Layer 2 of a small transformer language model trained on English Wikipedia (10 layers, counted from 0, width 128).
A neuron adds its activation times its output weights to the MLP's output. To switch it off is to set its activation to zero at one token and run the rest of the model.
A neuron's activation on a vector x is GELU(weights . x), where the dot is the dot product.

Input weights of the MLP neurons that the questions are about. A number n stands for (n - 500) times 0.00069.
n273: 354,470,598,364,590,483,465,484,592,599,438,340,414,487,490,464,432,500,402,574,285,632,302,378,378,624,337,477,670,503,733,817,623,453,345,420,384,387,912,520,601,513,386,677,484,610,470,557,560,280,467,656,536,387,448,537,356,494,663,346,490,554,545,545,355,585,433,471,481,533,483,407,497,552,284,584,621,559,497,513,427,599,613,562,526,327,503,513,573,673,442,551,477,353,500,487,436,493,490,656,467,539,607,464,513,654,673,500,338,448,567,548,533,638,398,527,700,571,402,522,469,453,326,538,480,480,688,588
n302: 486,397,577,818,844,653,744,266,423,435,284,627,621,419,722,698,491,476,505,236,565,660,229,550,274,457,681,356,505,644,390,605,390,505,427,255,295,339,223,584,537,538,549,294,565,373,727,687,573,304,620,857,587,566,576,393,573,741,699,665,760,632,425,665,297,362,554,562,742,471,520,295,742,663,401,688,725,674,429,519,393,548,364,380,292,392,324,730,331,744,617,540,410,275,327,191,439,600,434,256,361,625,334,428,524,323,715,587,480,409,659,261,553,436,423,641,217,359,381,505,425,309,561,532,718,293,195,543
n332: 435,393,388,435,667,388,168,423,412,364,697,460,340,526,570,623,328,521,500,388,455,646,297,468,354,330,535,369,323,659,526,692,623,455,421,433,256,509,533,603,567,620,674,579,258,634,579,590,607,546,364,418,535,625,474,536,398,388,327,637,566,531,428,139,250,652,491,339,388,420,596,389,847,753,509,842,700,372,505,309,650,469,275,430,341,363,361,148,412,596,795,623,301,317,377,559,423,565,419,676,726,605,477,517,543,705,923,416,468,613,560,604,447,621,347,279,391,504,523,685,618,500,612,635,641,437,687,574
n357: 595,355,387,587,420,642,466,558,386,306,578,374,559,430,482,525,411,639,561,542,353,650,510,449,580,479,437,323,386,534,708,546,637,590,614,504,414,262,500,758,313,424,623,380,675,644,507,442,558,641,440,626,443,469,409,317,457,451,722,500,496,439,624,437,557,25,507,440,455,418,474,611,598,331,628,504,574,586,436,545,461,560,275,634,489,472,304,468,553,510,514,423,594,790,479,707,356,672,345,679,591,779,622,451,465,558,518,686,278,585,517,390,418,355,482,493,617,479,555,527,526,514,514,490,440,664,577,542
n750: 475,513,372,284,399,602,432,492,454,273,512,538,535,667,517,554,523,472,540,764,702,392,430,534,512,603,332,405,513,522,653,265,478,332,771,129,626,479,441,411,496,626,449,442,367,538,313,690,677,431,372,738,563,476,353,445,732,382,425,484,425,589,624,439,679,529,270,484,700,446,791,689,628,508,581,568,656,633,194,412,579,388,584,417,442,322,447,441,654,567,597,694,553,327,428,504,544,541,274,395,636,207,366,384,402,639,619,533,619,706,697,440,471,508,359,408,731,642,257,385,346,635,338,827,275,691,573,578
n784: 468,577,454,450,306,714,583,675,623,489,539,485,594,323,219,391,678,616,573,518,709,775,322,384,602,511,282,356,354,339,446,625,564,701,565,504,427,350,415,626,455,320,588,640,343,624,276,559,588,579,586,628,381,475,742,507,445,535,405,496,716,533,402,645,572,429,400,471,472,329,292,547,511,443,644,400,711,714,378,601,384,478,569,374,424,458,408,753,475,603,475,661,635,560,605,400,399,357,328,553,593,572,541,572,567,588,557,558,522,281,622,411,500,588,396,467,382,753,485,434,467,427,415,531,533,437,459,539
n867: 618,739,357,500,535,455,367,585,560,291,322,524,247,566,420,592,682,414,366,496,599,396,484,512,415,650,288,548,521,466,508,318,467,552,548,686,641,395,556,524,713,344,532,409,450,508,217,301,605,504,647,374,652,733,441,371,552,672,580,523,548,637,465,301,476,441,431,413,617,677,221,596,435,551,312,435,575,468,848,415,416,305,692,540,396,597,441,718,532,356,767,475,473,318,473,492,615,626,280,487,496,611,662,65,457,577,626,452,467,622,365,578,464,374,619,652,504,329,574,519,754,371,745,508,357,545,603,425
n873: 483,621,259,423,553,646,289,526,524,623,429,332,518,557,357,422,462,463,493,706,570,531,349,595,510,554,362,375,697,475,632,611,609,593,452,297,545,435,634,382,435,547,669,426,411,576,514,431,579,606,422,443,507,390,339,710,517,383,730,593,534,459,503,533,500,497,792,480,590,548,507,479,472,682,730,361,662,394,622,428,374,514,596,503,371,603,520,372,364,707,285,458,470,536,388,490,474,423,589,557,561,774,589,557,667,341,439,548,507,449,470,423,411,424,429,456,453,507,751,516,791,658,527,333,486,316,493,514
n974: 539,620,674,573,580,500,238,284,441,686,566,722,321,546,590,484,540,423,605,508,658,347,458,803,683,353,461,551,532,130,757,858,476,298,394,476,373,631,371,692,492,588,564,624,310,583,645,476,381,488,266,295,516,596,465,417,516,496,626,511,594,413,466,366,340,434,231,450,481,468,668,595,697,558,351,681,570,437,743,576,417,668,421,461,551,481,550,452,520,395,405,679,519,587,652,384,515,232,397,327,473,442,725,578,523,369,457,543,436,481,557,755,347,612,566,271,527,305,444,609,415,468,561,338,371,524,455,407

Output weights of the MLP neurons that the questions are about. A number n stands for (n - 500) times 0.00031.
n273: 451,400,550,447,383,431,459,602,400,500,422,574,507,643,483,460,509,500,379,459,479,553,527,383,680,533,580,482,437,573,545,443,507,512,546,560,607,572,482,573,568,670,560,427,595,529,509,418,576,505,493,473,417,461,536,402,615,374,571,521,434,526,573,502,594,468,550,516,500,514,606,316,602,443,545,461,412,401,309,523,373,514,510,464,399,491,530,557,507,556,488,658,565,469,484,547,333,597,558,495,569,476,454,330,502,360,557,528,457,538,500,421,410,551,495,330,484,263,498,573,516,484,476,414,465,549,347,553
n302: 467,400,611,427,398,599,363,496,417,787,413,554,545,407,607,553,436,476,630,251,472,641,665,453,478,461,337,554,481,417,179,486,432,390,606,561,597,511,237,381,375,560,432,598,650,581,534,544,342,513,408,530,365,384,586,514,595,511,537,493,384,419,497,419,555,978,543,221,308,574,457,493,599,597,682,386,503,431,390,434,493,302,530,550,471,510,556,489,514,537,633,587,732,473,533,532,454,524,755,446,460,486,510,437,371,530,510,315,514,514,552,511,372,524,363,601,560,607,778,450,551,576,372,591,236,535,510,641
n332: 397,443,571,381,282,624,432,540,670,548,551,375,510,589,514,626,595,376,478,681,454,585,637,396,590,652,425,530,272,586,454,418,568,262,609,489,597,627,290,623,526,521,205,564,383,450,398,453,503,705,578,390,418,558,682,489,215,418,443,274,671,482,568,546,452,665,611,538,486,570,557,323,711,475,532,545,379,369,424,514,310,600,408,407,338,367,654,685,446,493,558,451,678,340,573,408,375,645,378,500,478,596,455,394,521,514,503,208,493,525,576,339,594,822,367,497,539,611,521,559,486,628,386,470,489,414,427,418
n357: 640,454,443,647,425,543,393,517,548,643,647,383,620,563,626,409,368,451,531,299,522,400,467,366,456,673,713,614,577,609,470,495,536,522,517,421,458,463,693,468,472,390,655,417,660,544,547,459,380,467,338,475,465,561,380,473,621,437,378,445,447,572,630,365,456,450,634,508,524,565,495,494,436,606,503,495,629,321,453,479,513,579,379,579,442,526,415,514,461,659,448,585,539,383,566,404,538,376,492,579,573,475,393,489,487,397,661,582,526,551,476,481,492,508,474,426,505,516,578,482,477,431,675,559,548,516,649,542
n750: 486,395,355,534,517,401,511,435,336,549,146,478,545,441,550,667,463,534,500,475,539,538,631,547,550,420,569,545,509,237,417,439,615,514,528,625,332,561,497,486,587,448,359,434,566,338,428,516,615,579,646,620,450,681,500,617,467,517,505,543,602,456,540,514,487,596,506,628,481,629,464,390,469,514,483,600,374,476,524,627,508,576,454,456,654,537,484,594,442,565,652,522,406,389,626,660,458,521,519,386,571,542,647,495,549,574,505,326,407,385,409,681,530,484,503,505,541,478,580,479,590,460,391,376,459,414,567,554
n784: 553,415,311,395,472,714,598,512,583,635,376,375,532,477,470,629,512,466,472,380,394,480,409,576,543,470,590,540,398,426,373,512,641,567,568,372,612,478,500,410,553,401,597,645,591,466,407,679,515,503,633,711,445,454,603,579,491,430,563,427,497,431,555,431,497,535,753,482,342,494,469,669,463,634,467,535,621,409,319,666,608,444,406,395,383,535,521,342,664,577,306,636,632,543,449,527,382,512,399,457,384,515,336,356,444,612,587,577,541,467,374,500,600,479,585,414,494,576,316,517,424,329,547,287,518,577,398,561
n867: 448,413,406,466,432,580,530,514,510,407,517,600,709,723,362,510,564,585,500,371,363,611,327,473,412,413,388,605,324,412,513,542,520,637,367,594,399,535,522,359,673,580,737,529,600,358,382,459,448,294,583,563,383,306,631,524,450,567,525,539,469,523,426,586,683,432,406,320,382,328,669,232,685,581,775,565,581,439,542,556,560,555,542,625,649,506,388,463,513,481,307,565,408,600,671,527,500,335,457,651,507,570,542,563,474,446,426,569,644,344,423,530,559,614,523,500,411,608,391,484,401,822,534,605,540,614,385,469
n873: 497,560,552,432,450,340,607,398,550,273,386,658,359,518,593,532,456,577,613,550,253,472,582,555,385,489,664,490,368,466,448,487,599,457,561,527,588,603,355,409,583,651,457,544,402,464,456,583,400,611,527,589,522,389,407,519,414,421,495,652,703,479,320,503,406,490,606,479,481,575,547,577,416,637,582,511,484,582,403,396,441,553,435,520,478,482,543,666,497,415,569,665,508,350,381,546,505,511,604,516,464,495,641,419,511,490,548,444,516,519,497,500,503,558,487,569,519,571,476,679,586,611,263,528,489,579,510,500
n974: 388,615,475,506,443,738,582,623,618,436,560,301,533,392,594,451,299,529,510,572,327,451,421,534,475,509,414,352,559,385,457,664,738,286,687,363,564,357,584,546,580,488,674,683,258,409,646,494,542,497,509,369,730,377,425,366,479,512,451,365,529,543,363,408,446,485,628,591,573,432,522,412,510,569,475,621,557,458,335,518,368,500,423,541,440,681,537,401,582,447,557,576,509,459,460,671,457,476,482,431,538,497,383,549,461,547,512,543,554,562,446,428,594,639,425,400,485,622,566,664,625,542,534,742,629,503,541,526

Each question names a token from some text and the token that comes next. It shows the vector x that enters the MLP there. A number n stands for (n - 500) times 0.0089.

Then comes g, the gradient of the next token's log-probability with respect to the MLP's output, scaled to length 1. A neuron's effect is roughly proportional to its activation times (output weights . g). A number n stands for (n - 500) times 0.00071.

"eed", then "way"
x: 631,581,542,472,440,586,461,570,562,504,672,361,509,574,600,729,269,488,283,365,369,456,227,463,583,368,550,477,445,523,593,404,412,554,503,468,493,595,605,341,649,640,513,426,438,550,586,476,570,435,860,391,384,431,366,612,562,583,629,424,432,504,572,505,425,321,809,638,344,645,554,422,347,481,589,387,498,687,605,384,654,484,424,408,589,366,554,589,424,307,279,409,579,504,599,348,586,632,700,364,625,313,466,497,520,454,547,379,513,630,523,440,356,393,660,500,378,903,462,426,507,595,453,518,471,495,467,434
g: 588,516,640,453,510,460,446,604,610,308,272,473,174,605,322,521,358,582,693,312,365,460,469,755,508,517,562,378,328,542,643,477,330,630,549,444,622,589,499,560,388,529,527,450,203,657,447,536,457,229,461,289,563,600,291,726,363,497,635,315,694,669,460,762,358,504,625,401,393,575,528,387,433,420,600,510,529,469,301,506,673,548,299,497,524,613,598,477,723,570,594,622,593,388,343,366,572,473,537,671,604,485,430,401,439,546,759,446,559,666,421,575,552,234,470,550,673,417,379,639,371,380,571,529,674,558,467,559
Which neuron, switched off, lowers the next token's probability most? n873

"til", then " 1974"
x: 541,625,560,475,383,606,510,508,224,612,690,353,521,451,718,734,548,614,442,463,430,493,293,414,526,486,491,671,472,631,473,385,551,403,463,461,496,512,579,485,322,691,611,327,574,474,508,560,620,379,721,319,492,399,448,389,535,569,478,384,408,462,644,384,471,348,595,543,341,647,511,582,320,430,515,387,452,603,478,605,604,452,509,381,652,391,574,671,454,289,306,505,801,526,575,385,722,575,630,564,601,299,424,520,408,463,381,399,591,682,595,395,392,591,503,549,341,842,459,535,574,522,500,496,264,602,372,448
g: 250,555,355,469,482,469,461,500,438,545,376,608,484,394,216,512,652,502,192,619,469,440,616,743,410,400,478,656,636,378,450,518,662,612,587,638,320,392,788,557,507,591,313,515,376,464,544,585,627,702,205,679,344,655,351,484,542,432,339,554,444,555,359,458,351,632,605,439,498,475,481,519,425,567,435,498,433,353,548,458,377,666,502,530,421,586,413,631,474,446,593,367,430,421,591,470,505,559,492,447,334,581,463,638,349,552,578,661,397,349,537,432,756,677,708,277,323,408,773,506,678,676,486,656,267,621,487,731
Which neuron, switched off, lowers the next token's probability most? n750

" record", then " as"
x: 538,624,608,503,504,523,494,552,540,572,693,248,592,450,611,581,289,587,345,433,395,506,379,423,435,275,586,570,381,312,384,516,459,516,572,483,489,619,459,536,552,626,446,379,612,408,539,369,540,509,704,524,339,445,366,552,589,771,511,524,374,643,464,410,517,318,569,652,324,500,580,411,377,518,522,321,582,591,666,473,591,409,563,295,577,428,671,702,325,359,406,313,504,330,605,214,609,406,562,576,701,607,487,544,532,521,373,350,343,651,705,520,338,443,655,622,492,616,463,355,521,639,500,698,545,540,568,505
g: 359,284,305,463,446,514,499,398,507,366,382,513,659,334,331,831,545,458,243,498,558,490,372,542,688,432,588,471,589,329,614,400,454,318,413,629,420,612,387,460,570,527,480,641,444,337,564,565,627,762,438,623,661,509,808,562,661,463,379,568,584,426,460,695,577,532,667,276,429,235,296,410,367,658,504,433,425,344,459,626,323,701,650,510,736,400,651,658,453,526,613,610,357,573,404,683,500,582,545,346,531,513,371,439,503,568,525,421,382,645,506,581,704,580,504,610,278,595,385,598,455,544,418,300,505,620,492,314
Which neuron, switched off, lowers the next token's probability most? n357

" ad", then "min"
x: 478,534,560,552,634,528,589,513,624,584,604,350,605,506,661,601,504,606,411,508,307,401,510,557,477,374,316,588,356,401,483,699,365,582,439,526,512,566,327,531,366,616,663,397,481,371,457,516,596,290,560,372,457,586,523,509,490,590,487,394,481,622,534,364,365,493,463,444,292,615,484,626,315,344,593,291,259,644,601,533,584,594,459,456,548,437,723,562,447,381,539,588,553,596,600,233,640,485,641,606,615,360,576,558,392,476,381,420,486,702,742,526,518,534,521,351,547,637,102,547,429,675,566,512,253,641,477,462
g: 621,488,489,659,648,359,527,674,599,556,419,605,443,324,619,669,390,396,294,720,390,275,562,584,442,366,276,530,585,523,498,292,463,618,529,486,511,605,533,528,409,265,461,623,438,434,583,183,504,231,581,365,392,527,444,778,378,392,521,567,515,439,505,502,501,361,449,487,634,550,405,258,554,655,455,499,391,395,417,598,431,477,485,485,593,364,424,325,381,729,520,594,493,550,623,649,467,723,322,379,519,714,598,375,401,236,445,523,742,690,472,604,594,683,513,404,362,558,832,605,539,443,413,663,579,516,524,695
Which neuron, switched off, lowers the next token's probability most? n974

" a", then " civil"
x: 586,589,569,497,487,670,450,623,375,580,664,292,656,416,539,697,450,693,323,465,513,500,467,395,508,243,390,597,399,482,604,592,407,604,561,493,338,540,487,553,307,791,462,410,546,378,422,326,448,447,447,453,424,456,452,519,543,654,557,375,467,512,532,378,550,263,665,631,264,462,487,543,282,476,501,407,397,598,538,458,621,437,444,405,590,500,670,742,456,380,486,443,519,642,537,524,487,513,616,619,757,417,562,641,370,609,482,518,735,680,569,591,404,467,588,442,423,770,194,293,345,531,461,577,515,482,347,566
g: 623,419,470,868,641,697,536,393,348,713,686,599,413,529,590,298,595,574,314,420,389,229,328,563,637,614,296,334,345,485,466,563,583,403,677,373,516,530,569,522,531,276,531,429,517,462,424,539,450,535,567,513,330,431,364,380,427,399,457,602,457,465,503,452,542,593,526,440,455,742,540,246,198,565,450,174,648,512,423,562,808,509,451,515,549,704,549,524,719,322,607,528,513,449,616,665,566,547,497,292,422,413,357,601,556,469,359,611,536,684,542,545,531,337,471,407,404,541,684,739,563,592,514,441,643,339,537,429
Which neuron, switched off, lowers the next token's probability most? n357

" which", then " se"
x: 576,491,558,585,634,612,378,531,465,597,649,328,627,355,588,718,256,566,225,570,529,419,334,381,391,325,502,515,439,388,389,571,553,378,437,577,404,528,418,512,531,776,557,359,622,379,544,426,504,438,618,466,432,503,563,526,504,804,517,461,502,539,415,340,221,463,524,618,246,461,613,458,366,397,520,430,442,719,616,541,582,478,450,405,640,338,579,606,441,392,741,399,554,619,587,497,617,557,533,460,664,436,283,437,448,544,549,497,481,609,727,659,618,456,642,499,319,681,184,616,489,550,593,422,478,433,452,501
g: 665,496,510,513,281,376,357,579,425,459,653,410,471,657,437,621,230,337,481,574,360,651,392,369,587,716,475,543,755,506,546,701,564,568,268,770,619,532,457,528,514,534,550,618,558,429,642,500,469,754,529,379,677,748,305,692,343,394,760,549,464,505,678,735,420,352,505,483,424,348,512,370,398,523,386,528,484,432,367,580,375,326,403,596,491,570,509,441,459,623,510,349,557,401,346,646,267,459,655,370,552,538,609,341,393,459,470,399,692,453,572,491,646,659,469,303,470,633,494,357,428,414,717,357,326,626,313,585
Which neuron, switched off, lowers the next token's probability most? n332

" Inc", then "or"
x: 390,495,691,599,551,473,492,564,424,680,632,534,567,524,569,589,391,657,436,548,382,411,360,477,434,342,459,589,399,459,650,511,399,581,623,505,553,559,418,429,564,621,582,230,641,520,499,507,591,525,653,587,481,356,439,500,466,644,431,375,432,612,507,374,557,349,668,570,207,599,405,489,482,332,526,323,278,492,571,493,560,638,380,424,580,473,577,639,505,366,442,351,438,680,528,298,595,588,593,615,542,293,462,509,486,507,636,416,463,648,559,394,475,583,709,536,480,974,280,528,518,561,451,625,189,383,339,486
g: 530,557,474,257,427,406,568,576,539,449,374,394,399,866,511,651,291,236,502,264,361,426,649,327,458,493,307,490,404,455,321,659,623,510,592,530,779,554,584,362,550,532,722,306,507,652,618,482,720,339,352,301,456,396,511,437,527,406,688,474,607,576,512,671,394,524,446,575,288,477,602,745,877,387,490,612,436,642,607,499,497,530,246,449,472,411,645,528,605,493,474,380,312,420,466,378,423,538,579,627,622,382,517,484,592,669,447,498,246,461,591,481,402,586,581,473,593,456,637,712,448,417,465,427,469,605,535,631
Which neuron, switched off, raises the next token's probability most? n273

"ank", then "s"
x: 491,696,647,519,406,616,648,581,427,521,772,332,608,564,634,702,336,568,387,487,504,511,279,370,571,336,368,549,465,372,405,543,423,525,466,549,513,602,628,484,668,507,489,352,484,500,548,388,483,336,715,504,289,357,480,619,527,694,515,307,494,401,587,297,520,348,649,592,345,635,642,472,272,626,541,533,489,525,572,453,600,578,593,413,572,314,603,621,568,294,221,428,479,539,628,287,681,554,545,508,574,390,514,385,446,570,462,376,344,624,520,419,366,485,719,504,425,779,582,435,456,514,487,605,389,415,528,485
g: 636,342,401,434,367,420,573,556,662,602,544,621,519,550,358,393,619,443,584,526,549,503,634,508,591,385,512,505,461,166,427,639,652,397,462,487,470,311,568,277,621,373,559,461,529,438,649,406,380,505,438,514,342,601,297,513,504,449,598,604,414,412,658,591,628,517,467,808,453,725,636,365,484,416,422,341,478,568,320,805,608,259,445,407,341,402,413,497,362,581,667,390,543,545,856,524,583,479,591,547,516,646,356,553,730,258,643,230,357,406,469,593,360,382,609,596,457,443,603,584,491,491,401,842,601,583,419,404
Which neuron, switched off, raises the next token's probability most? n750

",", then " California"
x: 473,693,593,402,606,655,558,415,283,604,511,359,626,475,566,683,335,606,319,477,426,328,294,547,510,405,640,512,385,458,445,640,524,292,531,436,425,446,401,486,366,917,504,304,564,415,612,381,627,554,528,521,372,524,566,495,591,737,406,336,427,427,569,273,437,406,489,529,374,638,590,611,629,534,416,363,501,512,551,477,479,695,585,519,447,485,671,580,380,239,465,435,520,617,542,360,603,566,611,562,593,308,455,324,467,615,519,451,521,749,569,337,546,568,608,569,392,740,327,534,480,590,536,663,431,418,377,514
g: 504,577,847,436,330,410,590,602,350,472,368,582,380,327,354,537,442,470,475,571,609,642,339,476,553,568,524,397,465,668,668,356,516,457,400,557,642,413,577,640,634,333,594,649,686,591,547,545,391,438,658,379,528,556,482,380,323,241,214,563,418,589,512,553,779,501,264,265,424,724,455,532,307,518,554,573,447,358,466,490,527,438,482,520,510,687,621,225,684,535,271,429,527,738,577,520,482,520,621,525,491,483,380,701,545,732,353,608,518,573,394,521,563,196,592,293,471,478,469,330,461,499,489,777,536,508,458,587
Which neuron, switched off, raises the next token's probability most? n750

" said", then " that"
x: 601,607,532,567,666,361,406,452,460,654,857,256,512,567,700,631,424,500,387,378,377,389,379,348,478,303,574,526,422,438,484,555,379,494,462,521,547,457,455,385,496,657,540,425,701,537,624,449,556,546,597,525,369,428,503,496,442,679,422,395,391,489,468,284,601,570,561,731,330,490,652,411,489,408,570,519,466,759,673,456,642,607,551,435,422,377,598,650,406,519,388,389,572,488,664,349,586,615,491,432,475,352,469,459,467,563,610,331,490,713,690,391,510,412,705,490,319,829,558,502,384,562,455,424,394,429,316,391
g: 489,492,562,342,458,406,708,589,520,258,694,442,592,552,478,451,626,549,781,386,448,599,312,310,513,267,622,369,487,371,376,502,502,496,699,239,470,601,639,673,488,686,419,688,450,468,465,490,589,393,544,328,628,489,601,612,517,283,399,387,701,558,419,564,667,503,443,527,509,535,468,344,380,254,218,412,423,517,553,389,591,539,630,510,417,601,867,715,445,524,693,412,553,561,528,422,574,323,528,509,557,397,606,388,560,527,549,470,478,393,356,562,512,497,522,503,429,534,671,269,445,536,644,655,689,352,643,132
Which neuron, switched off, raises the next token's probability most? n302

" Open", then "ed"
x: 672,557,487,416,499,504,576,545,561,530,480,423,572,591,655,722,476,674,338,411,400,454,358,490,535,439,494,623,410,384,378,414,562,597,576,423,529,599,660,567,554,490,622,198,590,571,588,443,667,536,770,463,410,338,348,545,586,573,414,485,352,434,477,295,488,391,505,404,307,472,413,420,389,370,574,309,259,558,802,430,827,305,604,340,632,570,467,608,508,373,334,490,467,518,442,374,571,457,570,460,689,410,672,553,396,484,447,397,567,563,709,491,398,575,629,572,472,757,370,478,384,635,486,531,483,511,539,465
g: 631,467,520,553,507,525,402,365,443,429,504,329,515,746,502,432,495,388,758,435,299,382,604,594,462,430,472,632,464,317,441,400,464,705,664,618,748,536,521,497,492,557,486,322,357,564,626,403,544,475,319,230,434,350,559,490,278,504,428,507,716,660,348,420,357,659,416,814,517,602,529,676,538,52,521,609,457,487,586,540,435,357,300,468,296,472,593,648,544,394,306,496,499,580,800,448,374,563,499,566,582,672,492,543,528,503,467,746,478,712,418,433,456,451,620,734,457,605,457,649,641,407,365,520,472,381,399,551
Which neuron, switched off, raises the next token's probability most? n867

"ish", then " of"
x: 481,524,472,545,450,578,584,506,515,511,530,394,507,403,555,790,472,534,289,431,372,619,334,352,370,406,221,547,353,425,536,482,425,584,430,481,472,659,706,477,486,584,636,305,501,382,606,376,490,302,863,500,262,399,416,570,575,674,570,511,486,604,527,448,439,354,617,531,397,551,524,560,252,604,521,326,508,709,654,589,636,482,570,355,594,472,668,697,491,281,300,456,440,501,459,444,527,568,642,365,661,412,531,517,540,568,532,413,613,586,516,441,398,629,644,514,388,759,413,296,496,608,598,620,491,414,567,377
g: 318,408,489,571,269,786,408,600,575,563,296,446,190,488,553,373,483,515,751,353,440,549,412,569,496,640,504,591,401,570,497,315,484,384,558,538,650,380,487,724,599,537,615,769,603,608,540,623,748,428,447,411,606,467,447,496,595,518,493,414,408,468,599,569,501,427,534,665,613,636,384,518,504,575,594,468,346,401,429,375,499,296,472,492,643,371,498,391,684,428,482,288,703,595,316,526,369,643,364,634,593,511,436,436,693,640,734,540,760,554,432,355,162,258,404,466,442,433,428,388,719,268,672,468,538,476,467,428
Which neuron, switched off, raises the next token's probability most? n867

",", then " and"
x: 384,724,570,512,522,663,507,291,255,551,592,409,518,446,616,700,293,521,358,575,474,370,374,536,593,432,525,516,453,549,496,682,421,437,459,431,496,371,405,492,442,789,489,432,474,458,511,459,540,482,588,423,426,486,483,599,642,794,336,312,401,576,576,350,414,374,519,573,338,680,534,595,467,552,460,316,423,499,552,470,467,716,687,442,501,460,771,574,295,192,328,448,535,599,561,371,510,588,645,530,679,365,483,426,449,572,441,446,542,668,466,479,553,525,612,615,381,847,481,439,568,489,545,671,439,502,313,478
g: 371,441,283,277,574,643,364,365,563,443,422,426,442,514,723,530,545,545,678,386,624,414,642,509,588,217,494,717,477,229,553,612,430,479,511,441,556,580,259,420,380,676,400,312,485,426,528,530,798,534,598,601,422,339,619,420,762,536,605,478,513,606,663,561,608,677,584,681,517,820,609,486,515,578,442,533,520,538,420,321,421,555,503,663,599,370,635,508,371,564,537,540,305,494,504,610,679,303,411,409,589,564,675,434,261,479,382,312,279,372,605,497,519,552,662,665,562,433,427,481,304,405,566,524,478,321,512,228
Which neuron, switched off, raises the next token's probability most? n974

"io", then " Mot"
x: 662,513,474,599,660,616,641,469,346,574,566,455,593,441,605,786,375,567,369,422,379,583,290,494,438,394,444,607,406,419,642,590,476,600,523,419,384,662,369,468,516,593,455,362,494,295,507,441,523,421,860,464,352,595,553,436,530,778,438,395,435,466,414,354,329,393,705,400,508,633,417,589,336,488,499,353,393,545,639,563,503,541,485,366,453,370,622,537,318,243,443,549,534,735,343,452,563,455,579,453,660,416,655,457,527,452,354,500,549,758,505,488,466,450,593,542,575,854,346,395,544,633,602,524,470,512,458,395
g: 568,723,465,462,515,580,465,339,783,381,723,533,440,551,483,536,606,360,297,478,595,615,666,356,288,617,525,453,610,569,600,489,580,450,265,619,674,683,513,593,473,406,704,493,484,503,630,192,492,451,725,426,522,506,312,507,382,627,694,386,600,549,448,497,364,323,396,454,524,556,514,492,584,521,791,366,505,339,278,432,672,458,384,480,561,531,331,446,544,449,342,466,439,501,409,581,349,433,558,515,490,342,609,760,627,723,426,589,395,324,324,682,677,392,448,504,705,324,439,370,309,541,512,574,650,427,247,640
Which neuron, switched off, raises the next token's probability most? n302